Layer 7 of a small transformer language model trained on English Wikipedia (14 layers, counted from 0, width 64).
A neuron adds its activation times its output weights to the MLP's output. To switch it off is to set its activation to zero at one token and run the rest of the model.

Output weights of the MLP neurons that the questions are about. A number n stands for (n - 128) times 0.0082.
n7: 81, 135, 112, 126, 155, 138, 150, 107, 99, 182, 157, 123, 149, 128, 157, 105, 108, 138, 140, 114, 140, 108, 149, 111, 119, 158, 140, 138, 131, 57, 203, 124, 141, 181, 86, 127, 85, 138, 109, 110, 151, 107, 93, 116, 144, 147, 104, 171, 103, 160, 148, 150, 103, 98, 126, 141, 112, 96, 131, 140, 102, 126, 99, 122
n17: 155, 130, 156, 119, 171, 118, 145, 151, 152, 108, 150, 151, 127, 82, 117, 146, 147, 121, 118, 133, 150, 113, 103, 149, 141, 159, 117, 122, 128, 56, 156, 119, 133, 128, 117, 163, 99, 125, 121, 153, 208, 131, 120, 106, 115, 111, 119, 131, 66, 158, 96, 144, 73, 134, 126, 177, 127, 126, 151, 122, 109, 91, 138, 92
n52: 148, 135, 121, 135, 111, 123, 124, 132, 105, 129, 106, 120, 131, 128, 145, 139, 115, 195, 139, 90, 168, 142, 124, 150, 117, 112, 122, 105, 76, 159, 123, 123, 138, 108, 143, 141, 111, 131, 125, 102, 108, 165, 147, 124, 111, 181, 144, 98, 140, 139, 122, 122, 167, 111, 89, 98, 164, 87, 164, 122, 98, 119, 147, 99
n64: 120, 119, 122, 173, 126, 167, 96, 134, 135, 119, 82, 117, 126, 198, 121, 98, 123, 151, 114, 101, 82, 120, 104, 99, 172, 131, 117, 66, 192, 249, 108, 110, 182, 134, 141, 83, 131, 174, 126, 133, 96, 140, 161, 115, 118, 136, 147, 120, 114, 82, 166, 84, 138, 134, 147, 120, 96, 182, 108, 134, 165, 122, 87, 74
n78: 120, 106, 133, 117, 127, 150, 73, 136, 149, 141, 131, 118, 145, 139, 135, 140, 115, 164, 140, 125, 131, 168, 95, 158, 123, 133, 152, 68, 161, 162, 121, 158, 116, 116, 153, 149, 137, 134, 121, 118, 86, 86, 136, 137, 139, 110, 163, 99, 128, 133, 96, 128, 133, 122, 106, 127, 103, 144, 154, 107, 138, 103, 130, 91
n95: 118, 134, 170, 126, 145, 118, 122, 117, 146, 98, 122, 173, 140, 143, 101, 138, 157, 140, 129, 106, 104, 123, 121, 135, 119, 108, 100, 144, 151, 63, 140, 129, 111, 146, 127, 82, 159, 108, 117, 143, 142, 136, 86, 115, 106, 76, 111, 91, 150, 122, 130, 126, 123, 135, 162, 117, 162, 177, 127, 168, 136, 166, 102, 164
n97: 147, 127, 108, 114, 108, 112, 135, 146, 166, 136, 112, 135, 133, 109, 89, 138, 128, 107, 150, 76, 131, 105, 78, 149, 122, 152, 168, 156, 104, 155, 99, 111, 122, 115, 126, 96, 116, 76, 134, 98, 126, 136, 192, 138, 131, 182, 144, 146, 137, 134, 157, 150, 115, 133, 87, 198, 131, 93, 148, 148, 136, 76, 140, 111
n102: 165, 130, 100, 134, 134, 112, 155, 137, 120, 111, 137, 115, 153, 102, 135, 174, 118, 98, 151, 129, 137, 70, 131, 150, 112, 134, 161, 179, 168, 113, 97, 144, 111, 119, 130, 77, 136, 103, 97, 110, 136, 127, 102, 132, 130, 146, 134, 129, 106, 166, 126, 134, 104, 126, 94, 96, 166, 183, 88, 114, 149, 92, 130, 138
n108: 107, 86, 156, 120, 97, 156, 120, 119, 130, 165, 103, 168, 161, 103, 127, 85, 89, 88, 142, 149, 175, 146, 179, 111, 102, 137, 123, 98, 135, 113, 155, 94, 183, 166, 136, 151, 148, 123, 125, 123, 141, 130, 129, 131, 143, 140, 103, 106, 117, 114, 137, 136, 110, 135, 176, 123, 118, 112, 91, 114, 150, 138, 112, 140
n140: 83, 117, 176, 103, 141, 112, 118, 192, 98, 153, 119, 142, 161, 94, 106, 127, 155, 142, 117, 143, 110, 141, 119, 153, 93, 127, 137, 127, 146, 117, 101, 99, 163, 119, 125, 107, 145, 124, 125, 146, 112, 125, 161, 154, 127, 172, 147, 102, 135, 143, 152, 69, 138, 173, 129, 151, 84, 98, 160, 115, 111, 136, 117, 110
n146: 127, 120, 127, 133, 111, 135, 145, 167, 168, 104, 164, 131, 116, 111, 129, 177, 131, 139, 131, 140, 100, 135, 90, 169, 118, 137, 167, 146, 110, 131, 102, 140, 150, 140, 168, 114, 154, 76, 94, 132, 130, 106, 101, 139, 115, 169, 130, 147, 123, 113, 131, 92, 126, 152, 110, 114, 167, 95, 146, 131, 125, 87, 94, 99
n154: 109, 165, 119, 122, 133, 120, 160, 124, 120, 137, 134, 123, 136, 115, 102, 146, 139, 121, 125, 154, 124, 167, 124, 180, 109, 104, 131, 115, 142, 118, 158, 111, 104, 139, 124, 116, 155, 110, 104, 146, 118, 90, 95, 136, 105, 130, 160, 136, 116, 157, 143, 140, 83, 122, 171, 78, 118, 138, 117, 101, 123, 97, 185, 117
n159: 144, 83, 107, 126, 95, 174, 137, 171, 157, 118, 147, 115, 123, 128, 124, 135, 120, 152, 116, 121, 143, 91, 118, 130, 96, 97, 132, 123, 80, 97, 99, 130, 90, 119, 94, 74, 126, 179, 67, 153, 143, 164, 144, 152, 137, 175, 112, 131, 143, 137, 123, 117, 163, 146, 112, 121, 169, 116, 127, 179, 135, 139, 181, 120
n161: 166, 110, 169, 94, 148, 123, 122, 114, 115, 115, 124, 137, 107, 133, 127, 138, 149, 84, 110, 108, 146, 113, 124, 150, 146, 108, 80, 135, 154, 138, 129, 126, 130, 141, 116, 158, 158, 131, 123, 121, 195, 105, 159, 156, 163, 108, 115, 106, 100, 107, 136, 123, 148, 166, 96, 136, 117, 139, 148, 116, 108, 89, 126, 143
n180: 98, 117, 93, 135, 159, 126, 152, 124, 122, 140, 121, 128, 106, 154, 158, 160, 112, 115, 101, 134, 175, 135, 144, 143, 148, 106, 112, 87, 120, 133, 104, 142, 133, 139, 133, 146, 120, 110, 113, 96, 87, 166, 125, 118, 142, 124, 181, 156, 138, 146, 86, 127, 114, 119, 115, 105, 116, 123, 114, 158, 112, 135, 151, 106
n185: 102, 123, 120, 153, 104, 154, 126, 125, 130, 164, 91, 95, 91, 154, 153, 79, 79, 108, 125, 157, 107, 154, 151, 71, 132, 124, 158, 147, 134, 102, 88, 88, 189, 151, 112, 115, 98, 128, 81, 133, 139, 134, 95, 116, 123, 152, 102, 142, 145, 153, 138, 149, 141, 168, 155, 143, 138, 129, 120, 157, 104, 131, 137, 181

Each question names a token from some text and the token that comes next. It shows the activations a of the neurons there, in the order above. A number n stands for (n - 128) times 0.025.

Then comes g, the gradient of the next token's log-probability with respect to the MLP's output, scaled to length 1. A neuron's effect is roughly proportional to its activation times (output weights . g). A number n stands for (n - 128) times 0.0044.

" films", then " shot"
a: 122, 126, 150, 128, 124, 125, 122, 158, 122, 122, 126, 160, 133, 124, 124, 128
g: 162, 102, 135, 109, 169, 170, 98, 128, 140, 120, 189, 129, 158, 118, 102, 147, 76, 100, 161, 147, 134, 107, 119, 116, 109, 146, 146, 155, 93, 101, 122, 142, 95, 173, 27, 155, 122, 95, 126, 124, 135, 115, 116, 150, 93, 140, 148, 103, 144, 107, 152, 147, 153, 122, 155, 163, 106, 184, 103, 134, 125, 143, 89, 99
Switching off which neuron hurts the next token most? n102

"W", then "CH"
a: 128, 128, 124, 128, 124, 125, 123, 123, 126, 127, 226, 128, 124, 121, 124, 127
g: 147, 123, 113, 68, 139, 108, 156, 128, 154, 80, 134, 168, 130, 144, 125, 164, 160, 86, 102, 185, 98, 99, 103, 95, 149, 176, 76, 108, 86, 113, 123, 116, 91, 170, 135, 104, 154, 103, 130, 104, 139, 151, 125, 145, 145, 124, 156, 108, 113, 189, 144, 165, 103, 113, 135, 134, 148, 87, 139, 175, 154, 151, 96, 105
Switching off which neuron hurts the next token most? n146

" +", then "31"
a: 127, 121, 125, 187, 121, 132, 122, 121, 121, 127, 171, 155, 126, 121, 122, 188
g: 147, 123, 179, 98, 89, 85, 117, 111, 143, 112, 102, 144, 76, 92, 142, 143, 159, 120, 174, 154, 139, 111, 129, 144, 95, 157, 176, 114, 160, 70, 138, 186, 50, 108, 108, 139, 114, 195, 126, 151, 128, 132, 112, 127, 137, 112, 153, 119, 115, 141, 111, 126, 103, 147, 138, 79, 121, 157, 97, 150, 166, 127, 140, 133
Switching off which neuron hurts the next token most? n154

" Quebec", then " Nord"
a: 125, 125, 122, 123, 141, 122, 123, 122, 138, 126, 121, 122, 124, 143, 123, 126
g: 140, 139, 113, 155, 146, 122, 175, 105, 88, 102, 111, 131, 74, 171, 188, 119, 124, 117, 149, 156, 131, 107, 136, 146, 121, 176, 136, 97, 151, 106, 136, 110, 156, 168, 118, 173, 134, 63, 117, 107, 159, 95, 154, 160, 136, 110, 103, 96, 137, 108, 126, 146, 110, 77, 118, 127, 125, 110, 161, 155, 171, 50, 135, 111
Switching off which neuron hurts the next token most? n161

" many", then " foreign"
a: 175, 153, 122, 121, 121, 121, 124, 137, 126, 148, 121, 122, 148, 122, 131, 128
g: 106, 44, 111, 140, 143, 109, 180, 113, 157, 111, 172, 133, 144, 154, 125, 120, 89, 139, 107, 57, 118, 88, 161, 114, 121, 145, 154, 103, 135, 123, 166, 121, 118, 150, 152, 129, 142, 110, 124, 120, 181, 132, 126, 119, 142, 157, 56, 151, 107, 122, 121, 175, 173, 118, 146, 145, 110, 135, 109, 87, 100, 122, 178, 128
Switching off which neuron hurts the next token most? n7

" |", then " Doug"
a: 128, 130, 123, 122, 134, 122, 122, 127, 185, 124, 133, 124, 128, 122, 122, 199
g: 128, 220, 96, 60, 105, 137, 44, 123, 123, 159, 106, 144, 100, 95, 134, 116, 162, 140, 175, 172, 107, 107, 129, 99, 129, 122, 145, 143, 101, 120, 167, 133, 140, 127, 103, 172, 146, 126, 132, 133, 113, 135, 172, 127, 147, 167, 121, 131, 83, 127, 134, 138, 106, 185, 132, 141, 112, 97, 126, 104, 110, 105, 138, 122
Which two neurons, each switched off alone, lower its probability most, in order? n108, n185

"|", then " S"
a: 122, 160, 123, 123, 153, 121, 122, 122, 200, 175, 121, 127, 134, 122, 122, 122
g: 152, 217, 123, 103, 138, 105, 162, 194, 92, 157, 95, 91, 104, 128, 147, 107, 186, 130, 126, 136, 137, 64, 120, 109, 101, 160, 95, 141, 159, 125, 117, 99, 123, 133, 152, 119, 137, 149, 147, 120, 153, 129, 130, 87, 191, 109, 141, 118, 120, 167, 159, 129, 151, 118, 93, 126, 126, 101, 117, 95, 97, 87, 131, 118
Which neuron, switched off, raises the next token's probability most? n108

" 3", then "."
a: 121, 121, 121, 156, 121, 121, 124, 122, 127, 121, 137, 151, 121, 121, 122, 122
g: 119, 140, 94, 172, 102, 188, 123, 136, 50, 168, 133, 148, 145, 90, 101, 99, 104, 139, 121, 138, 157, 160, 176, 112, 124, 132, 120, 129, 89, 114, 68, 79, 110, 116, 104, 138, 156, 120, 146, 144, 111, 76, 109, 142, 148, 96, 153, 119, 144, 125, 152, 148, 140, 154, 105, 127, 118, 172, 106, 101, 146, 139, 189, 164
Which neuron, switched off, raises the next token's probability most? n64

"ar", then " |"
a: 128, 128, 184, 128, 196, 125, 123, 122, 124, 127, 123, 122, 128, 141, 121, 125
g: 66, 142, 162, 147, 155, 141, 112, 154, 138, 171, 159, 90, 144, 131, 112, 148, 121, 129, 114, 117, 189, 156, 89, 148, 172, 120, 150, 79, 123, 158, 116, 146, 76, 83, 118, 146, 173, 137, 139, 156, 97, 134, 154, 99, 107, 163, 156, 152, 107, 172, 92, 111, 130, 118, 110, 106, 86, 119, 110, 123, 132, 125, 59, 106
Which two neurons, each switched off alone, lower its probability most, in order? n78, n52

" |", then " Dug"
a: 127, 124, 121, 125, 131, 124, 122, 126, 165, 121, 125, 123, 126, 121, 122, 142
g: 144, 161, 109, 51, 114, 154, 113, 95, 62, 132, 120, 130, 77, 148, 168, 98, 146, 123, 122, 170, 154, 164, 108, 110, 134, 102, 169, 167, 137, 107, 128, 115, 128, 139, 90, 175, 87, 161, 100, 163, 181, 125, 155, 110, 133, 113, 110, 111, 146, 129, 150, 142, 112, 96, 179, 123, 102, 120, 152, 151, 147, 81, 119, 130
Which two neurons, each switched off alone, lower its probability most, in order? n185, n108

"|", then " 3"
a: 122, 151, 122, 128, 156, 121, 124, 123, 190, 181, 121, 127, 131, 123, 121, 122
g: 134, 59, 95, 176, 106, 151, 131, 85, 193, 88, 143, 175, 127, 123, 115, 167, 108, 67, 116, 124, 142, 166, 149, 166, 96, 159, 170, 91, 94, 145, 97, 150, 138, 119, 84, 113, 142, 86, 150, 148, 121, 134, 123, 136, 79, 133, 140, 93, 162, 107, 106, 129, 158, 115, 143, 137, 145, 137, 109, 131, 137, 155, 153, 123
Switching off which neuron hurts the next token most? n108

" fre", then "el"
a: 128, 122, 121, 127, 121, 128, 176, 122, 123, 157, 127, 126, 127, 126, 121, 128
g: 157, 154, 154, 136, 139, 136, 138, 91, 76, 111, 155, 111, 106, 112, 97, 135, 112, 104, 179, 130, 146, 120, 141, 153, 100, 127, 140, 123, 87, 103, 187, 150, 136, 171, 148, 165, 140, 98, 114, 70, 148, 121, 141, 144, 104, 139, 120, 100, 168, 67, 179, 186, 117, 118, 143, 115, 56, 113, 162, 127, 104, 112, 115, 139
Switching off which neuron hurts the next token most? n97

" Nichols", then " School"
a: 128, 128, 129, 124, 121, 123, 122, 123, 127, 123, 121, 122, 128, 125, 128, 121
g: 151, 184, 101, 187, 130, 84, 207, 134, 118, 119, 113, 143, 128, 105, 127, 116, 167, 109, 120, 103, 133, 94, 157, 119, 138, 125, 98, 138, 192, 96, 152, 84, 154, 141, 167, 109, 84, 96, 105, 145, 153, 74, 116, 124, 154, 149, 122, 143, 105, 95, 147, 121, 117, 143, 94, 103, 128, 167, 102, 114, 112, 113, 156, 166
Which neuron, switched off, raises the next token's probability most? n102

" |", then "\n"
a: 126, 123, 122, 144, 122, 121, 122, 125, 136, 125, 135, 136, 127, 121, 127, 190
g: 142, 160, 121, 96, 118, 78, 62, 186, 119, 140, 121, 162, 144, 96, 141, 85, 132, 151, 156, 120, 126, 143, 116, 122, 72, 112, 144, 103, 77, 162, 145, 156, 95, 108, 157, 62, 129, 117, 100, 130, 79, 173, 137, 134, 130, 163, 159, 107, 150, 180, 115, 122, 122, 133, 124, 116, 144, 139, 144, 128, 122, 182, 165, 114
Which neuron, switched off, raises the next token's probability most? n185

" p", then " –"
a: 124, 121, 127, 134, 156, 121, 125, 124, 155, 121, 123, 124, 128, 124, 170, 127
g: 169, 97, 95, 114, 139, 81, 135, 145, 158, 96, 67, 106, 127, 151, 152, 101, 151, 128, 124, 94, 111, 138, 183, 125, 138, 89, 153, 90, 191, 89, 135, 140, 141, 117, 147, 117, 167, 146, 117, 166, 100, 149, 168, 116, 138, 120, 105, 102, 140, 81, 111, 126, 90, 94, 149, 93, 163, 153, 104, 152, 160, 173, 158, 115
Which neuron, switched off, raises the next token's probability most? n95

" University", then " ("
a: 128, 128, 169, 123, 122, 128, 123, 144, 126, 121, 139, 146, 128, 121, 127, 122
g: 143, 117, 101, 110, 92, 81, 147, 145, 112, 142, 83, 173, 128, 154, 134, 124, 117, 123, 101, 146, 126, 139, 215, 147, 99, 123, 108, 80, 110, 124, 199, 147, 120, 91, 115, 156, 102, 118, 126, 155, 98, 143, 144, 146, 121, 124, 143, 161, 147, 102, 122, 90, 88, 103, 169, 140, 151, 133, 68, 132, 118, 124, 184, 166
Switching off which neuron hurts the next token most? n154

" S", then "es"
a: 127, 126, 123, 127, 145, 137, 142, 122, 136, 126, 127, 125, 127, 125, 144, 122
g: 101, 156, 90, 111, 136, 123, 115, 141, 105, 54, 132, 108, 120, 66, 144, 142, 129, 107, 134, 107, 99, 176, 195, 157, 110, 62, 141, 173, 164, 84, 115, 191, 151, 121, 122, 126, 127, 69, 140, 138, 134, 156, 116, 132, 100, 150, 115, 143, 130, 116, 124, 108, 135, 146, 169, 119, 147, 164, 118, 120, 169, 121, 145, 138
Which neuron, switched off, raises the next token's probability most? n78

"Ad", then "ams"
a: 125, 128, 122, 128, 164, 122, 150, 122, 122, 127, 123, 127, 126, 123, 124, 128
g: 165, 126, 128, 103, 152, 102, 117, 147, 141, 149, 146, 103, 186, 66, 162, 127, 59, 133, 111, 91, 134, 109, 123, 116, 69, 133, 164, 145, 163, 113, 123, 116, 157, 121, 81, 111, 140, 104, 106, 118, 152, 96, 124, 159, 127, 93, 127, 150, 142, 129, 178, 117, 97, 142, 163, 113, 143, 192, 151, 113, 150, 80, 173, 126
Which neuron, switched off, raises the next token's probability most? n102

" the", then " Tr"
a: 122, 187, 121, 123, 122, 127, 127, 122, 124, 173, 124, 123, 139, 121, 121, 122
g: 170, 158, 119, 69, 143, 113, 91, 134, 70, 86, 100, 139, 88, 103, 125, 134, 176, 124, 104, 140, 122, 95, 116, 143, 149, 106, 139, 112, 168, 159, 154, 129, 119, 159, 103, 165, 118, 160, 128, 103, 135, 140, 166, 102, 128, 191, 108, 135, 106, 160, 96, 160, 161, 76, 176, 112, 119, 102, 120, 127, 165, 91, 161, 119
Switching off which neuron hurts the next token most? n17

",", then "000"
a: 125, 121, 123, 153, 123, 134, 124, 153, 123, 124, 156, 121, 124, 121, 136, 122
g: 77, 122, 105, 107, 126, 137, 123, 143, 154, 136, 151, 89, 114, 180, 88, 111, 144, 125, 128, 104, 166, 149, 168, 109, 162, 116, 97, 132, 113, 93, 153, 164, 153, 125, 132, 199, 136, 117, 91, 87, 84, 137, 169, 125, 127, 152, 108, 157, 173, 132, 120, 83, 94, 105, 142, 135, 94, 186, 142, 131, 113, 106, 81, 170
Which neuron, switched off, raises the next token's probability most? n102

"==", then "Regular"
a: 121, 224, 128, 125, 127, 146, 122, 122, 153, 122, 123, 123, 123, 130, 122, 124
g: 115, 118, 146, 155, 169, 138, 124, 100, 144, 136, 149, 126, 186, 150, 157, 171, 157, 113, 101, 92, 69, 155, 104, 197, 92, 151, 131, 91, 84, 144, 116, 152, 89, 119, 153, 128, 187, 106, 114, 139, 140, 112, 86, 109, 144, 159, 157, 129, 109, 96, 113, 138, 79, 135, 107, 99, 113, 127, 144, 89, 115, 125, 181, 116
Which neuron, switched off, raises the next token's probability most? n108

"T", then "ER"
a: 128, 128, 122, 128, 121, 128, 125, 149, 125, 128, 208, 188, 122, 121, 124, 126
g: 138, 102, 120, 142, 148, 148, 130, 136, 123, 123, 121, 132, 106, 125, 120, 175, 115, 111, 142, 119, 85, 112, 161, 125, 163, 133, 122, 128, 218, 115, 151, 85, 121, 136, 173, 119, 147, 42, 158, 145, 130, 65, 131, 163, 173, 128, 139, 138, 113, 84, 104, 126, 106, 147, 95, 169, 135, 149, 99, 72, 105, 145, 113, 149
Switching off which neuron hurts the next token most? n146

"\n", then "|"
a: 135, 149, 122, 122, 170, 122, 126, 122, 151, 213, 125, 128, 122, 128, 134, 122
g: 111, 149, 171, 189, 108, 134, 116, 132, 147, 117, 145, 108, 96, 157, 109, 167, 116, 130, 137, 101, 129, 99, 107, 110, 116, 210, 176, 131, 119, 99, 139, 71, 124, 119, 76, 174, 139, 130, 151, 142, 176, 57, 71, 127, 105, 110, 114, 111, 159, 112, 147, 162, 139, 131, 162, 116, 143, 133, 108, 109, 137, 101, 128, 135
Switching off which neuron hurts the next token most? n17

" |", then " 28"
a: 126, 123, 124, 141, 122, 121, 122, 126, 137, 121, 165, 132, 128, 121, 126, 199
g: 152, 100, 120, 171, 119, 184, 121, 106, 167, 128, 148, 129, 95, 168, 123, 164, 105, 127, 141, 126, 130, 88, 172, 123, 174, 135, 136, 121, 156, 82, 127, 96, 134, 141, 100, 180, 117, 118, 163, 144, 152, 71, 148, 116, 153, 81, 125, 161, 73, 54, 110, 103, 133, 160, 105, 132, 156, 140, 109, 130, 119, 91, 104, 139
Switching off which neuron hurts the next token most? n185

" University", then " of"
a: 127, 128, 145, 122, 123, 128, 121, 147, 126, 122, 151, 124, 122, 137, 127, 122
g: 181, 143, 128, 161, 66, 70, 85, 125, 134, 99, 93, 150, 135, 128, 107, 117, 170, 73, 168, 151, 90, 93, 170, 123, 120, 136, 128, 165, 98, 124, 139, 95, 142, 167, 98, 108, 119, 117, 146, 126, 138, 114, 158, 168, 167, 121, 144, 132, 144, 137, 135, 99, 118, 170, 113, 123, 110, 132, 160, 157, 109, 75, 101, 179
Which neuron, switched off, raises the next token's probability most? n52

"J", then "ás"
a: 122, 126, 121, 128, 192, 125, 122, 126, 121, 125, 121, 124, 127, 121, 122, 126
g: 154, 125, 136, 152, 84, 93, 140, 98, 104, 142, 126, 108, 123, 163, 101, 130, 144, 99, 99, 128, 107, 152, 117, 89, 121, 122, 141, 129, 133, 150, 96, 158, 119, 135, 112, 205, 149, 161, 170, 173, 112, 173, 131, 153, 188, 155, 166, 108, 136, 148, 82, 113, 144, 124, 102, 126, 80, 132, 157, 98, 125, 100, 54, 98
Switching off which neuron hurts the next token most? n78

" Montreal", then " Can"
a: 127, 121, 124, 126, 153, 125, 123, 122, 139, 127, 121, 124, 126, 150, 124, 127
g: 64, 113, 139, 158, 155, 103, 115, 144, 131, 96, 104, 110, 115, 179, 164, 129, 140, 71, 110, 125, 127, 102, 158, 97, 120, 161, 84, 189, 134, 114, 147, 142, 130, 168, 134, 171, 115, 113, 148, 62, 165, 78, 130, 157, 160, 109, 111, 114, 137, 149, 176, 127, 115, 104, 186, 130, 125, 106, 99, 146, 139, 123, 126, 100
Switching off which neuron hurts the next token most? n161

"\n", then "Her"
a: 126, 134, 121, 126, 194, 122, 121, 125, 158, 168, 127, 128, 121, 129, 144, 122
g: 128, 203, 151, 99, 147, 117, 141, 135, 72, 99, 102, 160, 95, 145, 102, 127, 163, 123, 109, 107, 136, 96, 148, 134, 96, 137, 149, 166, 147, 130, 176, 88, 168, 121, 121, 55, 89, 140, 97, 146, 138, 99, 150, 143, 151, 114, 127, 133, 176, 110, 93, 147, 105, 155, 77, 128, 113, 125, 100, 150, 136, 186, 136, 136
Switching off which neuron hurts the next token most? n140

" Ken", then " Sutton"
a: 128, 127, 121, 123, 157, 123, 122, 123, 124, 125, 121, 126, 128, 122, 121, 121
g: 127, 142, 154, 113, 124, 142, 108, 136, 84, 147, 162, 104, 112, 107, 207, 153, 90, 158, 144, 119, 140, 113, 85, 113, 120, 180, 115, 115, 166, 139, 142, 153, 122, 119, 81, 142, 86, 124, 61, 150, 159, 129, 150, 131, 145, 76, 136, 145, 88, 151, 136, 103, 69, 149, 114, 136, 116, 97, 150, 162, 150, 87, 160, 155
Switching off which neuron hurts the next token most? n78

" a", then " member"
a: 127, 187, 123, 123, 126, 122, 122, 123, 121, 233, 127, 126, 122, 125, 124, 122
g: 113, 171, 152, 150, 50, 110, 114, 96, 148, 82, 130, 150, 156, 71, 124, 154, 101, 110, 164, 134, 113, 144, 110, 107, 161, 176, 137, 157, 132, 161, 113, 133, 147, 139, 135, 99, 131, 145, 159, 130, 107, 178, 118, 124, 140, 136, 60, 95, 107, 108, 88, 127, 138, 160, 134, 195, 121, 95, 107, 122, 153, 159, 103, 110
Switching off which neuron hurts the next token most? n140

" is", then " acknowledged"
a: 121, 125, 121, 128, 122, 124, 121, 121, 124, 208, 122, 126, 155, 126, 121, 128
g: 125, 121, 122, 148, 160, 102, 116, 176, 150, 116, 126, 180, 121, 116, 100, 95, 104, 137, 175, 108, 91, 120, 168, 121, 136, 177, 158, 141, 119, 102, 111, 94, 132, 123, 123, 73, 111, 55, 130, 178, 138, 161, 147, 149, 110, 170, 136, 166, 124, 126, 123, 126, 87, 119, 122, 157, 133, 110, 146, 102, 46, 122, 139, 171
Switching off which neuron hurts the next token most? n140

" television", then " series"
a: 127, 122, 131, 128, 123, 126, 128, 158, 127, 122, 121, 200, 128, 123, 124, 128
g: 126, 92, 190, 112, 179, 73, 134, 80, 133, 114, 152, 102, 141, 151, 113, 157, 137, 83, 117, 147, 154, 125, 95, 133, 138, 99, 87, 154, 115, 108, 159, 103, 188, 151, 76, 153, 135, 107, 141, 105, 117, 120, 62, 176, 160, 107, 157, 90, 125, 148, 120, 134, 139, 119, 148, 119, 122, 120, 155, 163, 159, 92, 129, 150
Switching off which neuron hurts the next token most? n154

" 26", then "8"
a: 122, 123, 124, 186, 121, 121, 123, 121, 125, 122, 162, 141, 126, 121, 124, 150
g: 173, 122, 99, 136, 123, 135, 117, 89, 129, 72, 128, 147, 144, 138, 147, 92, 139, 105, 119, 136, 101, 91, 134, 112, 124, 118, 73, 90, 153, 134, 170, 91, 194, 171, 169, 112, 83, 106, 164, 143, 136, 103, 156, 100, 143, 174, 142, 106, 110, 146, 126, 111, 160, 113, 151, 131, 184, 99, 190, 123, 141, 101, 129, 96
Switching off which neuron hurts the next token most? n64

" of", then " Croatia"
a: 122, 123, 123, 134, 126, 121, 127, 122, 125, 121, 172, 123, 125, 121, 123, 136
g: 124, 69, 84, 208, 114, 111, 153, 188, 127, 148, 104, 141, 95, 93, 118, 129, 111, 126, 93, 116, 132, 103, 145, 139, 126, 99, 123, 88, 124, 97, 124, 127, 125, 137, 135, 136, 218, 92, 127, 125, 118, 132, 192, 125, 108, 120, 124, 155, 118, 165, 69, 168, 145, 142, 119, 134, 143, 103, 145, 145, 141, 106, 149, 152
Switching off which neuron hurts the next token most? n146

"–", then "7"
a: 128, 126, 121, 123, 127, 127, 124, 121, 121, 133, 121, 123, 121, 133, 126, 125
g: 156, 111, 154, 109, 161, 103, 181, 118, 107, 133, 159, 128, 163, 161, 158, 95, 105, 114, 98, 94, 145, 161, 88, 155, 70, 93, 86, 90, 94, 154, 127, 84, 184, 168, 109, 161, 113, 120, 110, 145, 130, 118, 117, 135, 141, 150, 122, 121, 151, 154, 166, 115, 150, 95, 129, 181, 123, 87, 156, 95, 116, 163, 107, 107
Switching off which neuron hurts the next token most? n102

" Richard", then " was"
a: 126, 128, 123, 128, 150, 127, 121, 124, 124, 123, 126, 123, 122, 121, 126, 128
g: 105, 111, 143, 114, 74, 151, 116, 140, 176, 148, 131, 85, 155, 86, 128, 145, 151, 147, 135, 144, 174, 141, 136, 176, 94, 143, 103, 93, 71, 155, 91, 108, 145, 114, 160, 63, 146, 164, 140, 113, 92, 177, 176, 116, 121, 131, 134, 122, 154, 101, 87, 108, 104, 124, 134, 168, 149, 138, 75, 128, 126, 160, 111, 143
Switching off which neuron hurts the next token most? n78

" |", then " 37"
a: 124, 121, 121, 125, 122, 121, 122, 123, 130, 124, 157, 122, 127, 122, 126, 187
g: 106, 93, 128, 184, 115, 183, 190, 100, 146, 94, 163, 142, 112, 111, 118, 136, 93, 126, 98, 121, 157, 123, 128, 132, 129, 144, 161, 134, 166, 122, 90, 91, 141, 149, 99, 161, 113, 141, 169, 164, 141, 71, 96, 100, 131, 122, 101, 105, 88, 96, 185, 164, 147, 114, 128, 154, 117, 109, 151, 129, 98, 84, 115, 172
Switching off which neuron hurts the next token most? n185

"ion", then " Bar"
a: 125, 128, 156, 127, 169, 125, 124, 124, 126, 122, 121, 130, 128, 180, 125, 122
g: 150, 114, 139, 86, 119, 157, 167, 104, 194, 128, 136, 135, 104, 126, 132, 140, 142, 117, 138, 145, 118, 105, 141, 88, 101, 101, 107, 186, 156, 84, 186, 119, 113, 160, 70, 176, 124, 148, 108, 137, 194, 109, 175, 112, 167, 110, 105, 166, 79, 130, 114, 123, 117, 106, 143, 82, 108, 107, 141, 130, 128, 94, 124, 126
Switching off which neuron hurts the next token most? n161